Layer 5 of a small transformer language model trained on English Wikipedia (15 layers, counted from 0, width 128).
A neuron adds its activation times its output weights to the MLP's output. To switch it off is to set its activation to zero at one token and run the rest of the model.

Output weights of the MLP neurons that the questions are about. A number n stands for (n - 128) times 0.0028.
n7: 150, 126, 142, 75, 83, 131, 89, 100, 132, 115, 94, 150, 184, 136, 121, 119, 152, 117, 163, 130, 117, 159, 139, 113, 97, 146, 172, 104, 95, 74, 157, 128, 111, 134, 85, 190, 81, 94, 119, 57, 132, 131, 164, 122, 106, 98, 130, 116, 142, 141, 175, 143, 127, 134, 106, 121, 117, 158, 126, 129, 131, 142, 183, 117, 95, 118, 114, 91, 159, 91, 135, 118, 116, 154, 107, 117, 158, 141, 179, 141, 168, 127, 131, 179, 139, 118, 79, 44, 164, 197, 176, 143, 129, 118, 156, 136, 120, 185, 82, 168, 116, 147, 113, 132, 121, 113, 139, 131, 109, 116, 157, 178, 179, 168, 148, 101, 141, 165, 135, 152, 197, 135, 121, 111, 133, 119, 106, 53
n8: 156, 215, 96, 114, 89, 213, 141, 154, 100, 155, 81, 103, 138, 122, 142, 170, 144, 168, 142, 135, 230, 86, 118, 122, 108, 121, 112, 96, 48, 163, 160, 150, 117, 196, 185, 107, 108, 139, 110, 140, 141, 167, 130, 207, 28, 111, 94, 95, 145, 108, 105, 142, 150, 157, 125, 125, 90, 123, 166, 120, 155, 75, 208, 96, 124, 114, 150, 109, 122, 168, 119, 132, 146, 167, 72, 124, 132, 130, 110, 93, 118, 112, 100, 155, 144, 116, 171, 142, 119, 98, 109, 123, 143, 114, 201, 82, 135, 84, 108, 119, 142, 85, 191, 140, 115, 119, 160, 87, 163, 132, 150, 115, 98, 153, 172, 178, 110, 118, 46, 98, 146, 135, 125, 145, 112, 145, 77, 145
n52: 88, 139, 103, 151, 123, 92, 165, 154, 126, 157, 102, 113, 78, 167, 164, 138, 83, 166, 121, 138, 112, 123, 155, 134, 150, 169, 130, 163, 126, 191, 149, 115, 83, 148, 152, 90, 128, 128, 129, 145, 111, 83, 120, 85, 105, 126, 159, 174, 147, 145, 80, 186, 135, 145, 106, 194, 83, 149, 160, 96, 155, 101, 98, 134, 135, 158, 153, 179, 120, 126, 101, 178, 79, 140, 135, 138, 107, 119, 71, 132, 158, 150, 75, 143, 135, 134, 124, 122, 133, 89, 168, 142, 120, 187, 137, 121, 188, 127, 77, 82, 118, 183, 141, 139, 187, 91, 120, 119, 102, 149, 81, 122, 48, 132, 107, 99, 139, 159, 134, 133, 195, 128, 113, 129, 132, 159, 146, 242
n71: 85, 185, 147, 134, 130, 121, 172, 105, 205, 110, 173, 187, 155, 108, 54, 108, 143, 95, 105, 156, 108, 107, 105, 138, 136, 153, 167, 141, 101, 221, 89, 64, 130, 136, 126, 92, 179, 150, 97, 107, 129, 169, 68, 129, 160, 119, 139, 175, 78, 138, 174, 80, 127, 177, 139, 199, 129, 175, 101, 121, 114, 120, 124, 108, 131, 110, 188, 120, 89, 165, 84, 100, 145, 90, 93, 128, 131, 115, 124, 123, 147, 77, 138, 106, 109, 54, 155, 118, 131, 140, 103, 116, 194, 82, 90, 149, 92, 116, 112, 136, 108, 96, 115, 147, 149, 156, 70, 114, 159, 168, 139, 149, 118, 121, 126, 130, 116, 106, 151, 105, 110, 119, 131, 128, 128, 111, 143, 121
n196: 97, 138, 123, 205, 105, 120, 100, 70, 111, 138, 130, 198, 154, 132, 124, 96, 154, 131, 163, 144, 187, 162, 152, 134, 147, 64, 127, 166, 106, 106, 130, 109, 186, 115, 106, 159, 94, 182, 127, 139, 106, 71, 179, 184, 171, 170, 166, 108, 137, 138, 92, 128, 158, 151, 82, 148, 168, 88, 145, 61, 138, 169, 104, 135, 170, 98, 113, 118, 113, 131, 159, 156, 66, 137, 160, 125, 137, 125, 134, 82, 37, 125, 101, 145, 183, 150, 183, 98, 87, 126, 167, 152, 130, 122, 106, 106, 153, 97, 155, 124, 148, 98, 118, 114, 112, 111, 109, 153, 139, 180, 93, 78, 76, 126, 114, 69, 114, 88, 181, 112, 6, 97, 130, 182, 103, 153, 170, 121
n222: 126, 107, 111, 104, 167, 98, 112, 96, 59, 159, 119, 67, 103, 74, 198, 138, 184, 200, 152, 130, 139, 84, 157, 112, 175, 129, 142, 111, 140, 159, 132, 162, 112, 117, 113, 124, 211, 141, 142, 176, 170, 140, 103, 201, 108, 59, 128, 196, 149, 119, 132, 117, 176, 137, 136, 112, 163, 150, 135, 139, 129, 122, 115, 97, 89, 181, 88, 53, 143, 119, 139, 116, 105, 112, 175, 107, 120, 156, 127, 95, 83, 136, 153, 142, 151, 143, 75, 107, 163, 120, 101, 130, 175, 120, 105, 89, 215, 129, 132, 154, 127, 114, 197, 147, 83, 106, 148, 207, 141, 58, 153, 139, 123, 177, 138, 95, 158, 177, 136, 96, 112, 119, 121, 157, 109, 110, 57, 120
n239: 127, 146, 114, 102, 124, 157, 81, 124, 115, 113, 152, 149, 207, 96, 63, 144, 145, 142, 164, 144, 177, 93, 117, 152, 102, 105, 123, 123, 103, 131, 133, 170, 135, 119, 133, 99, 116, 104, 139, 149, 96, 134, 87, 131, 134, 111, 105, 54, 104, 188, 149, 60, 105, 102, 106, 153, 110, 127, 100, 116, 135, 102, 131, 145, 126, 112, 159, 75, 91, 138, 164, 129, 129, 120, 97, 108, 155, 147, 125, 114, 120, 93, 152, 134, 106, 133, 112, 121, 126, 154, 124, 125, 119, 88, 161, 103, 115, 143, 158, 183, 153, 85, 80, 74, 72, 149, 119, 75, 109, 79, 176, 68, 89, 134, 118, 118, 108, 84, 110, 140, 9, 112, 178, 170, 186, 123, 128, 70
n246: 113, 120, 159, 157, 165, 141, 77, 105, 77, 89, 92, 149, 170, 158, 97, 112, 118, 102, 145, 133, 106, 112, 89, 108, 132, 152, 129, 109, 151, 100, 155, 110, 142, 162, 139, 75, 159, 128, 164, 146, 108, 167, 103, 106, 161, 93, 168, 93, 150, 114, 127, 134, 88, 79, 116, 97, 232, 189, 138, 174, 143, 143, 151, 164, 67, 67, 129, 143, 161, 92, 130, 134, 124, 125, 115, 193, 96, 125, 149, 157, 129, 168, 120, 120, 105, 136, 190, 106, 125, 145, 135, 151, 163, 75, 139, 130, 141, 140, 122, 119, 138, 79, 123, 125, 104, 130, 73, 105, 103, 92, 135, 142, 142, 137, 138, 128, 89, 104, 96, 138, 124, 147, 127, 127, 108, 140, 116, 154
n247: 147, 193, 130, 159, 114, 119, 150, 164, 144, 126, 134, 191, 77, 93, 165, 166, 141, 139, 125, 135, 129, 158, 129, 85, 124, 129, 146, 112, 152, 88, 95, 131, 164, 113, 114, 137, 97, 118, 163, 153, 132, 126, 116, 114, 77, 158, 137, 97, 165, 158, 82, 189, 136, 113, 131, 142, 162, 126, 112, 100, 98, 142, 141, 127, 158, 114, 79, 186, 162, 149, 160, 78, 126, 162, 108, 91, 87, 148, 119, 84, 117, 93, 127, 101, 93, 138, 145, 152, 152, 105, 142, 144, 107, 168, 195, 150, 121, 139, 142, 138, 93, 172, 153, 134, 113, 122, 166, 182, 138, 167, 119, 130, 114, 169, 155, 147, 110, 127, 79, 168, 130, 124, 157, 122, 156, 146, 171, 119
n299: 62, 118, 73, 129, 138, 103, 187, 188, 91, 173, 127, 86, 68, 92, 131, 119, 131, 156, 170, 110, 110, 114, 147, 118, 126, 89, 159, 105, 175, 129, 131, 142, 158, 114, 61, 66, 124, 147, 120, 129, 130, 137, 65, 96, 226, 125, 82, 72, 95, 192, 104, 95, 147, 62, 163, 114, 146, 146, 93, 148, 95, 131, 140, 141, 148, 153, 106, 129, 126, 132, 131, 130, 97, 102, 129, 137, 127, 154, 142, 138, 109, 48, 133, 106, 171, 173, 187, 88, 212, 137, 115, 134, 114, 163, 188, 95, 103, 149, 106, 97, 113, 139, 121, 151, 117, 101, 114, 126, 122, 113, 155, 125, 117, 136, 117, 139, 145, 154, 136, 135, 72, 152, 122, 151, 140, 158, 111, 152
n304: 217, 133, 156, 172, 87, 39, 125, 131, 140, 88, 142, 201, 158, 173, 68, 183, 148, 161, 143, 85, 86, 81, 132, 146, 125, 121, 105, 151, 130, 170, 63, 79, 106, 155, 170, 141, 111, 88, 157, 136, 144, 134, 139, 72, 163, 101, 94, 171, 119, 154, 94, 176, 89, 153, 106, 144, 142, 136, 164, 146, 115, 136, 96, 30, 84, 158, 110, 93, 68, 172, 93, 94, 132, 148, 149, 91, 128, 131, 99, 163, 194, 144, 110, 167, 122, 177, 123, 78, 120, 80, 93, 87, 101, 214, 172, 137, 116, 91, 101, 124, 106, 140, 134, 200, 127, 102, 77, 136, 100, 115, 63, 126, 137, 157, 174, 205, 139, 158, 112, 117, 173, 112, 153, 74, 114, 147, 153, 165

Each question names a token from some text and the token that comes next. It shows the activations a of the neurons there, in the order above. A number n stands for (n - 128) times 0.07.

Then comes g, the gradient of the next token's log-probability with respect to the MLP's output, scaled to length 1. A neuron's effect is roughly proportional to its activation times (output weights . g). A number n stands for (n - 128) times 0.0029.

"acy", then " Association"
a: 132, 125, 112, 131, 130, 129, 127, 122, 119, 133, 125
g: 111, 120, 141, 121, 71, 157, 137, 126, 82, 148, 144, 140, 124, 110, 137, 167, 155, 174, 177, 162, 109, 148, 107, 187, 118, 183, 160, 101, 109, 142, 168, 125, 184, 92, 148, 85, 126, 91, 98, 141, 107, 143, 157, 158, 91, 157, 149, 121, 162, 134, 131, 140, 161, 61, 164, 114, 149, 153, 144, 140, 136, 143, 237, 129, 139, 115, 114, 78, 147, 150, 130, 97, 113, 149, 107, 92, 128, 105, 139, 55, 207, 132, 124, 159, 175, 162, 134, 179, 142, 137, 156, 153, 47, 142, 89, 87, 117, 115, 146, 100, 151, 115, 159, 147, 123, 168, 159, 120, 134, 169, 126, 145, 103, 122, 144, 140, 143, 87, 129, 152, 109, 186, 124, 150, 118, 119, 145, 112
Switching off which neuron hurts the next token most? n52

" American", then " act"
a: 129, 127, 131, 132, 124, 132, 123, 126, 112, 128, 130
g: 125, 217, 145, 179, 134, 150, 106, 160, 110, 89, 150, 163, 128, 74, 184, 100, 82, 158, 113, 84, 140, 148, 193, 136, 91, 159, 108, 177, 88, 131, 121, 91, 132, 115, 126, 51, 123, 129, 138, 114, 158, 92, 151, 174, 176, 114, 132, 108, 152, 147, 123, 124, 165, 88, 148, 116, 110, 169, 123, 134, 175, 109, 101, 92, 188, 121, 129, 158, 115, 105, 123, 118, 117, 107, 149, 98, 138, 182, 103, 196, 89, 97, 139, 119, 152, 160, 139, 103, 150, 98, 117, 132, 100, 140, 166, 112, 127, 123, 178, 172, 130, 154, 201, 155, 131, 147, 100, 123, 108, 84, 125, 101, 74, 162, 157, 96, 110, 114, 106, 146, 82, 129, 147, 166, 120, 99, 133, 117
Which neuron, switched off, raises the next token's probability most? n247

" tr", then "ade"
a: 125, 131, 130, 130, 133, 128, 129, 104, 127, 114, 124
g: 121, 197, 184, 92, 110, 125, 128, 124, 113, 111, 157, 173, 195, 139, 175, 174, 51, 110, 154, 115, 118, 129, 92, 90, 103, 139, 137, 141, 131, 99, 126, 91, 151, 113, 145, 154, 115, 164, 114, 147, 118, 181, 111, 117, 147, 105, 134, 96, 134, 113, 172, 73, 115, 141, 76, 148, 106, 139, 116, 190, 203, 144, 143, 140, 172, 139, 112, 123, 104, 134, 153, 139, 157, 166, 130, 107, 146, 168, 110, 108, 170, 156, 131, 175, 126, 137, 154, 115, 134, 103, 130, 71, 95, 84, 60, 193, 127, 109, 138, 130, 142, 88, 99, 128, 140, 64, 134, 99, 85, 186, 128, 151, 115, 133, 135, 186, 117, 157, 128, 94, 182, 127, 138, 90, 125, 128, 151, 128
Switching off which neuron hurts the next token most? n299

"er", then " and"
a: 127, 136, 125, 77, 128, 129, 129, 129, 132, 127, 127
g: 128, 144, 158, 84, 151, 115, 140, 158, 96, 134, 138, 111, 145, 156, 184, 129, 128, 177, 137, 93, 88, 138, 136, 112, 94, 137, 143, 139, 104, 75, 139, 150, 163, 118, 179, 146, 139, 149, 156, 103, 84, 77, 151, 163, 136, 128, 168, 112, 147, 134, 146, 167, 156, 95, 98, 118, 80, 101, 148, 101, 110, 154, 168, 171, 110, 78, 122, 92, 84, 99, 58, 102, 105, 149, 117, 122, 130, 91, 181, 102, 119, 105, 48, 154, 114, 159, 85, 107, 139, 110, 117, 134, 59, 127, 134, 158, 146, 102, 131, 126, 98, 194, 112, 130, 186, 112, 108, 178, 151, 94, 119, 108, 190, 142, 151, 137, 127, 129, 184, 168, 159, 128, 115, 131, 181, 193, 113, 125
Switching off which neuron hurts the next token most? n71

"er", then "til"
a: 128, 135, 127, 103, 127, 128, 130, 128, 132, 128, 128
g: 121, 42, 96, 114, 184, 134, 96, 100, 114, 137, 132, 136, 81, 121, 132, 134, 126, 129, 148, 140, 94, 98, 102, 130, 105, 124, 186, 161, 122, 101, 109, 137, 79, 158, 99, 139, 129, 132, 155, 77, 117, 205, 167, 151, 112, 142, 114, 112, 185, 163, 162, 101, 90, 135, 136, 121, 125, 102, 137, 181, 157, 77, 178, 108, 156, 97, 169, 134, 169, 115, 118, 97, 116, 147, 128, 147, 145, 143, 105, 83, 144, 165, 112, 168, 159, 162, 97, 148, 137, 97, 80, 121, 166, 119, 149, 79, 142, 91, 96, 79, 99, 134, 115, 118, 162, 147, 135, 143, 133, 166, 175, 113, 132, 165, 119, 91, 97, 137, 77, 128, 137, 136, 100, 64, 221, 165, 110, 133
Switching off which neuron hurts the next token most? n71

"er", then " dep"
a: 131, 133, 125, 107, 130, 128, 125, 127, 131, 128, 129
g: 98, 152, 134, 110, 112, 106, 132, 109, 140, 180, 139, 158, 140, 168, 200, 130, 126, 124, 69, 135, 103, 152, 122, 162, 98, 108, 158, 160, 89, 127, 151, 121, 119, 163, 158, 124, 178, 179, 50, 166, 166, 66, 119, 116, 108, 114, 149, 154, 125, 123, 106, 125, 121, 159, 159, 155, 107, 130, 119, 156, 127, 141, 135, 165, 114, 92, 108, 132, 113, 97, 105, 94, 119, 107, 166, 94, 138, 154, 156, 51, 95, 113, 93, 155, 126, 154, 114, 133, 91, 126, 154, 76, 148, 131, 98, 110, 96, 122, 118, 106, 120, 127, 141, 144, 164, 116, 176, 117, 169, 153, 89, 30, 160, 87, 154, 101, 98, 78, 152, 88, 151, 162, 117, 99, 47, 112, 102, 101
Switching off which neuron hurts the next token most? n239

" all", then " of"
a: 128, 130, 127, 127, 130, 130, 123, 126, 134, 130, 109
g: 122, 112, 167, 127, 136, 154, 137, 163, 112, 123, 179, 129, 79, 123, 147, 88, 152, 198, 100, 64, 123, 108, 127, 74, 146, 96, 88, 126, 150, 116, 99, 79, 75, 97, 92, 134, 113, 104, 143, 141, 146, 120, 150, 78, 129, 160, 144, 88, 98, 136, 120, 135, 86, 117, 129, 146, 152, 142, 113, 153, 116, 142, 118, 116, 121, 136, 74, 109, 101, 111, 138, 198, 195, 149, 71, 156, 112, 88, 165, 188, 158, 120, 215, 108, 141, 141, 143, 129, 80, 130, 167, 120, 134, 181, 113, 126, 162, 121, 100, 167, 115, 165, 140, 114, 108, 105, 149, 110, 94, 136, 178, 120, 117, 156, 111, 139, 92, 123, 125, 74, 126, 131, 131, 151, 63, 158, 146, 56
Which neuron, switched off, raises the next token's probability most? n304

" the", then " My"
a: 136, 130, 126, 127, 130, 127, 124, 80, 129, 99, 128
g: 150, 122, 130, 194, 206, 150, 75, 74, 122, 145, 168, 90, 98, 119, 116, 131, 107, 126, 66, 142, 128, 127, 94, 130, 144, 139, 127, 140, 142, 73, 141, 102, 137, 91, 148, 175, 150, 101, 124, 122, 119, 112, 103, 122, 126, 116, 178, 114, 69, 199, 130, 119, 147, 106, 107, 144, 120, 94, 137, 98, 101, 79, 139, 126, 96, 177, 102, 141, 164, 101, 115, 114, 202, 124, 123, 146, 127, 143, 124, 134, 148, 160, 153, 104, 120, 130, 90, 96, 128, 123, 103, 220, 133, 170, 102, 146, 174, 124, 139, 150, 119, 161, 150, 105, 66, 114, 96, 103, 93, 109, 108, 160, 129, 132, 41, 129, 146, 106, 116, 137, 194, 93, 143, 124, 170, 153, 88, 120
Switching off which neuron hurts the next token most? n299

" B", then "oard"
a: 147, 124, 112, 133, 125, 134, 127, 127, 129, 124, 128
g: 130, 113, 119, 144, 52, 103, 158, 124, 130, 122, 126, 146, 120, 91, 148, 153, 166, 120, 136, 139, 105, 169, 105, 146, 111, 126, 135, 116, 107, 145, 159, 81, 93, 83, 60, 148, 137, 124, 132, 151, 190, 128, 136, 143, 155, 181, 129, 87, 183, 160, 125, 157, 115, 142, 93, 105, 164, 205, 137, 90, 177, 137, 176, 137, 133, 161, 130, 88, 158, 154, 115, 140, 93, 67, 106, 102, 165, 101, 152, 83, 182, 168, 113, 167, 123, 144, 173, 126, 133, 124, 112, 100, 85, 94, 164, 59, 133, 152, 156, 132, 135, 75, 146, 154, 129, 125, 176, 161, 165, 158, 111, 110, 111, 117, 106, 136, 178, 141, 133, 74, 132, 167, 135, 144, 155, 167, 81, 90
Switching off which neuron hurts the next token most? n7

"iple", then " ent"
a: 128, 124, 122, 126, 131, 128, 130, 132, 129, 110, 128
g: 110, 203, 166, 67, 153, 141, 64, 165, 138, 147, 148, 133, 171, 115, 107, 194, 112, 112, 156, 119, 125, 157, 131, 157, 120, 126, 116, 142, 176, 108, 162, 126, 95, 130, 131, 141, 142, 107, 170, 123, 115, 133, 148, 150, 128, 110, 106, 143, 156, 139, 123, 155, 142, 95, 158, 121, 104, 137, 120, 90, 113, 142, 215, 124, 120, 43, 122, 80, 156, 139, 114, 97, 120, 120, 110, 98, 127, 137, 148, 103, 111, 67, 153, 176, 155, 110, 132, 108, 72, 132, 117, 120, 180, 52, 85, 136, 159, 135, 182, 171, 94, 104, 150, 140, 182, 158, 148, 123, 126, 105, 113, 114, 151, 125, 146, 115, 191, 76, 124, 150, 106, 149, 198, 87, 133, 117, 95, 118
Switching off which neuron hurts the next token most? n299

" d", then "ry"
a: 130, 128, 128, 127, 113, 127, 127, 129, 131, 128, 126
g: 146, 91, 145, 169, 104, 71, 149, 128, 163, 145, 158, 131, 78, 141, 155, 99, 142, 119, 111, 111, 140, 102, 128, 162, 151, 128, 139, 113, 110, 130, 144, 157, 139, 159, 163, 179, 119, 101, 89, 91, 53, 150, 78, 85, 129, 158, 192, 88, 144, 125, 148, 116, 156, 104, 174, 163, 84, 94, 97, 194, 94, 153, 163, 68, 117, 84, 146, 193, 143, 124, 134, 141, 150, 173, 127, 154, 114, 112, 126, 154, 116, 149, 54, 126, 206, 119, 120, 130, 128, 136, 111, 106, 80, 106, 157, 123, 189, 131, 116, 139, 103, 110, 129, 117, 151, 127, 127, 134, 90, 153, 143, 126, 133, 183, 60, 126, 111, 138, 93, 119, 142, 158, 135, 127, 125, 81, 66, 113
Switching off which neuron hurts the next token most? n196

" author", then " who"
a: 129, 126, 126, 111, 133, 112, 119, 131, 133, 125, 129
g: 96, 160, 124, 97, 74, 143, 134, 139, 162, 89, 143, 99, 127, 55, 155, 125, 90, 143, 146, 109, 140, 130, 169, 145, 145, 171, 84, 118, 131, 115, 132, 101, 153, 154, 91, 125, 40, 152, 126, 99, 161, 130, 131, 160, 109, 119, 114, 98, 162, 110, 120, 123, 121, 132, 158, 139, 100, 200, 133, 84, 113, 93, 184, 110, 98, 124, 111, 144, 128, 81, 127, 155, 152, 200, 130, 112, 135, 86, 100, 183, 143, 141, 98, 175, 159, 156, 109, 133, 90, 142, 122, 178, 177, 131, 145, 85, 131, 143, 115, 136, 64, 74, 143, 103, 158, 89, 77, 138, 129, 94, 134, 112, 99, 187, 187, 116, 113, 189, 83, 153, 117, 103, 139, 100, 145, 129, 145, 140
Switching off which neuron hurts the next token most? n71

",", then " he"
a: 129, 128, 124, 115, 121, 141, 101, 128, 116, 128, 126
g: 145, 171, 177, 112, 145, 122, 172, 102, 151, 149, 180, 109, 152, 101, 96, 114, 162, 109, 134, 116, 111, 156, 67, 89, 139, 106, 125, 156, 149, 139, 110, 80, 155, 119, 66, 83, 151, 166, 95, 112, 89, 149, 98, 164, 160, 163, 124, 120, 150, 84, 191, 77, 80, 80, 100, 131, 108, 142, 103, 96, 107, 127, 157, 131, 139, 133, 129, 105, 116, 62, 182, 134, 81, 111, 118, 94, 136, 102, 91, 167, 109, 103, 117, 111, 119, 62, 107, 131, 108, 123, 113, 87, 164, 54, 133, 90, 68, 98, 142, 156, 149, 102, 129, 70, 109, 163, 113, 134, 111, 141, 116, 40, 149, 87, 133, 138, 142, 131, 143, 151, 140, 117, 124, 107, 129, 112, 123, 103
Which neuron, switched off, raises the next token's probability most? n239

" from", then " "
a: 130, 129, 128, 128, 120, 118, 128, 128, 128, 130, 128
g: 124, 125, 131, 124, 151, 113, 123, 117, 196, 104, 136, 171, 144, 108, 107, 152, 131, 81, 164, 118, 113, 117, 71, 111, 99, 134, 173, 123, 147, 135, 178, 88, 151, 69, 118, 104, 137, 141, 115, 192, 90, 95, 106, 120, 210, 170, 156, 142, 151, 125, 148, 65, 90, 69, 145, 126, 108, 136, 80, 142, 233, 178, 171, 112, 141, 124, 140, 179, 93, 103, 185, 127, 121, 125, 158, 117, 121, 161, 137, 94, 129, 178, 86, 86, 150, 123, 139, 115, 156, 120, 130, 149, 144, 146, 97, 135, 112, 153, 101, 140, 115, 103, 94, 74, 115, 143, 123, 111, 116, 104, 139, 145, 118, 116, 151, 161, 141, 125, 169, 186, 144, 151, 168, 165, 157, 138, 132, 174
Switching off which neuron hurts the next token most? n222

"ru", then "k"
a: 126, 131, 129, 124, 128, 129, 109, 131, 141, 130, 129
g: 168, 67, 141, 108, 162, 126, 90, 135, 146, 130, 117, 172, 136, 157, 126, 101, 90, 159, 168, 112, 121, 94, 122, 102, 158, 113, 165, 83, 114, 134, 92, 156, 158, 129, 104, 76, 112, 143, 128, 118, 78, 119, 174, 100, 101, 136, 192, 148, 188, 103, 157, 141, 166, 150, 127, 87, 39, 113, 126, 133, 129, 144, 115, 147, 125, 60, 95, 83, 152, 168, 81, 153, 189, 114, 131, 147, 95, 116, 112, 179, 123, 61, 118, 89, 126, 167, 160, 97, 127, 158, 87, 106, 98, 110, 116, 123, 111, 168, 117, 95, 114, 193, 101, 106, 158, 123, 124, 88, 162, 111, 132, 129, 105, 81, 157, 116, 133, 89, 127, 109, 124, 113, 138, 100, 139, 102, 61, 140
Which neuron, switched off, raises the next token's probability most? n247

"1", then "–"
a: 125, 127, 126, 108, 126, 136, 128, 116, 128, 125, 128
g: 173, 236, 126, 134, 71, 129, 133, 101, 136, 67, 186, 174, 111, 109, 169, 126, 150, 75, 226, 124, 128, 105, 86, 121, 150, 100, 120, 95, 106, 123, 81, 115, 126, 122, 122, 99, 124, 96, 110, 111, 149, 120, 132, 181, 148, 128, 125, 154, 139, 148, 178, 118, 125, 142, 95, 88, 138, 147, 123, 105, 128, 154, 110, 120, 168, 68, 189, 143, 113, 186, 109, 86, 82, 147, 141, 122, 103, 132, 77, 155, 139, 139, 165, 92, 157, 102, 103, 147, 118, 159, 128, 148, 112, 134, 120, 158, 142, 132, 97, 144, 138, 141, 113, 85, 137, 144, 170, 146, 126, 101, 113, 68, 109, 123, 104, 179, 190, 124, 120, 110, 165, 146, 91, 150, 150, 117, 170, 114
Which neuron, switched off, raises the next token's probability most? n71

"til", then "iz"
a: 130, 129, 124, 109, 126, 96, 113, 129, 126, 133, 132
g: 99, 171, 113, 115, 71, 131, 145, 74, 67, 60, 119, 114, 119, 122, 78, 174, 105, 125, 116, 178, 114, 126, 160, 160, 108, 133, 110, 112, 76, 96, 161, 120, 140, 67, 119, 48, 158, 106, 102, 174, 129, 96, 181, 132, 111, 153, 118, 137, 71, 110, 81, 143, 154, 125, 115, 160, 146, 101, 120, 142, 103, 94, 184, 146, 156, 93, 114, 123, 113, 118, 131, 129, 134, 132, 78, 121, 171, 117, 158, 152, 123, 113, 109, 168, 127, 104, 142, 167, 87, 132, 146, 104, 119, 106, 113, 178, 150, 140, 90, 126, 82, 166, 132, 75, 126, 120, 148, 120, 97, 136, 119, 68, 143, 112, 54, 136, 113, 67, 134, 150, 95, 153, 141, 174, 133, 77, 101, 117
Switching off which neuron hurts the next token most? n222

" the", then " United"
a: 124, 127, 113, 125, 129, 131, 128, 72, 127, 119, 130
g: 110, 126, 167, 69, 149, 145, 117, 106, 93, 84, 116, 129, 152, 104, 186, 110, 110, 137, 175, 178, 131, 88, 138, 107, 113, 170, 114, 164, 155, 110, 152, 115, 144, 113, 96, 138, 141, 96, 89, 144, 103, 139, 91, 102, 182, 119, 135, 127, 127, 120, 186, 151, 109, 124, 87, 164, 88, 160, 170, 130, 153, 170, 190, 151, 163, 158, 150, 135, 143, 120, 94, 98, 121, 139, 85, 90, 133, 154, 109, 167, 109, 122, 136, 167, 136, 109, 111, 58, 121, 115, 176, 142, 121, 162, 76, 106, 159, 121, 130, 104, 113, 134, 126, 114, 101, 144, 147, 182, 103, 53, 156, 58, 84, 95, 112, 143, 110, 87, 154, 119, 111, 61, 144, 107, 161, 63, 135, 164
Which neuron, switched off, raises the next token's probability most? n246

" prom", then "in"
a: 131, 127, 127, 129, 128, 125, 81, 127, 131, 128, 126
g: 117, 46, 118, 152, 63, 119, 194, 132, 207, 126, 126, 139, 174, 191, 107, 115, 135, 127, 114, 139, 123, 129, 103, 108, 137, 125, 52, 159, 105, 101, 116, 136, 142, 127, 143, 223, 166, 148, 102, 132, 130, 108, 122, 151, 152, 94, 157, 119, 139, 124, 164, 127, 129, 148, 131, 178, 138, 126, 184, 121, 158, 126, 100, 114, 103, 120, 123, 163, 113, 138, 122, 177, 128, 143, 104, 125, 174, 90, 91, 105, 142, 189, 113, 131, 120, 117, 135, 132, 139, 87, 151, 152, 134, 154, 92, 119, 190, 90, 110, 108, 140, 145, 52, 135, 133, 76, 92, 145, 131, 134, 127, 157, 132, 114, 140, 103, 126, 158, 85, 156, 133, 144, 67, 94, 123, 134, 157, 208
Switching off which neuron hurts the next token most? n239

"-", then " Gre"
a: 134, 125, 122, 125, 129, 129, 128, 117, 144, 131, 113
g: 118, 128, 108, 167, 126, 77, 75, 177, 144, 150, 150, 153, 110, 169, 131, 129, 115, 136, 202, 75, 110, 118, 122, 118, 104, 130, 122, 113, 138, 124, 146, 115, 65, 133, 137, 165, 129, 94, 165, 115, 157, 131, 172, 169, 173, 132, 134, 177, 107, 184, 109, 182, 95, 158, 141, 169, 118, 141, 154, 104, 190, 105, 149, 75, 98, 125, 157, 36, 116, 128, 133, 129, 104, 134, 80, 77, 157, 85, 153, 139, 129, 128, 192, 145, 130, 51, 126, 132, 108, 153, 79, 173, 122, 147, 107, 156, 120, 98, 140, 111, 132, 94, 147, 122, 72, 127, 115, 124, 151, 111, 128, 131, 75, 105, 124, 109, 101, 138, 148, 84, 101, 146, 102, 119, 180, 121, 91, 163
Which neuron, switched off, raises the next token's probability most? n304

" was", then " an"
a: 130, 128, 127, 110, 122, 142, 112, 128, 130, 129, 122
g: 93, 134, 76, 145, 94, 147, 117, 112, 123, 132, 177, 122, 141, 142, 90, 169, 180, 126, 160, 132, 109, 140, 122, 135, 93, 141, 120, 109, 174, 142, 96, 119, 181, 94, 113, 126, 96, 147, 130, 145, 99, 158, 180, 115, 104, 150, 42, 109, 113, 120, 131, 108, 159, 100, 75, 123, 169, 134, 120, 176, 165, 78, 160, 79, 107, 156, 162, 128, 140, 104, 141, 107, 80, 111, 156, 137, 139, 172, 122, 157, 126, 142, 129, 115, 95, 176, 108, 92, 181, 95, 111, 114, 71, 120, 111, 193, 140, 85, 186, 102, 121, 157, 153, 195, 88, 85, 155, 147, 148, 112, 96, 100, 87, 147, 169, 124, 135, 110, 75, 137, 156, 106, 104, 129, 160, 167, 83, 166
Switching off which neuron hurts the next token most? n71

" (", then "born"
a: 129, 132, 126, 128, 132, 130, 128, 110, 116, 128, 130
g: 80, 133, 149, 111, 111, 86, 113, 127, 105, 142, 165, 164, 140, 160, 74, 178, 111, 138, 132, 99, 126, 115, 92, 97, 142, 137, 97, 141, 131, 156, 183, 124, 119, 92, 105, 132, 129, 85, 111, 74, 42, 125, 113, 204, 149, 129, 181, 106, 104, 129, 146, 103, 106, 93, 108, 199, 106, 126, 96, 133, 160, 123, 127, 119, 153, 93, 173, 119, 135, 140, 170, 117, 125, 121, 138, 93, 160, 53, 151, 147, 99, 121, 164, 146, 107, 103, 153, 100, 147, 140, 112, 83, 187, 81, 181, 112, 154, 175, 125, 142, 125, 135, 138, 163, 100, 158, 116, 134, 75, 136, 119, 111, 142, 117, 54, 146, 154, 138, 155, 143, 187, 109, 110, 142, 79, 97, 172, 108
Switching off which neuron hurts the next token most? n247

"oc", then "acy"
a: 125, 130, 115, 126, 126, 129, 133, 128, 129, 131, 127
g: 65, 128, 110, 140, 90, 164, 73, 144, 109, 123, 169, 124, 142, 143, 146, 111, 104, 121, 102, 107, 120, 157, 79, 185, 135, 156, 29, 189, 120, 146, 128, 92, 180, 151, 126, 195, 84, 137, 144, 140, 151, 83, 70, 107, 143, 110, 115, 136, 206, 135, 138, 146, 67, 181, 130, 114, 140, 111, 119, 136, 154, 108, 150, 73, 159, 171, 114, 73, 137, 154, 157, 155, 92, 118, 127, 114, 112, 144, 127, 60, 152, 104, 123, 157, 130, 92, 95, 137, 125, 73, 159, 62, 154, 136, 169, 154, 133, 123, 106, 143, 125, 106, 146, 118, 138, 189, 144, 143, 113, 151, 154, 156, 119, 154, 164, 133, 135, 142, 177, 117, 136, 147, 110, 129, 122, 115, 117, 146
Which neuron, switched off, raises the next token's probability most? n52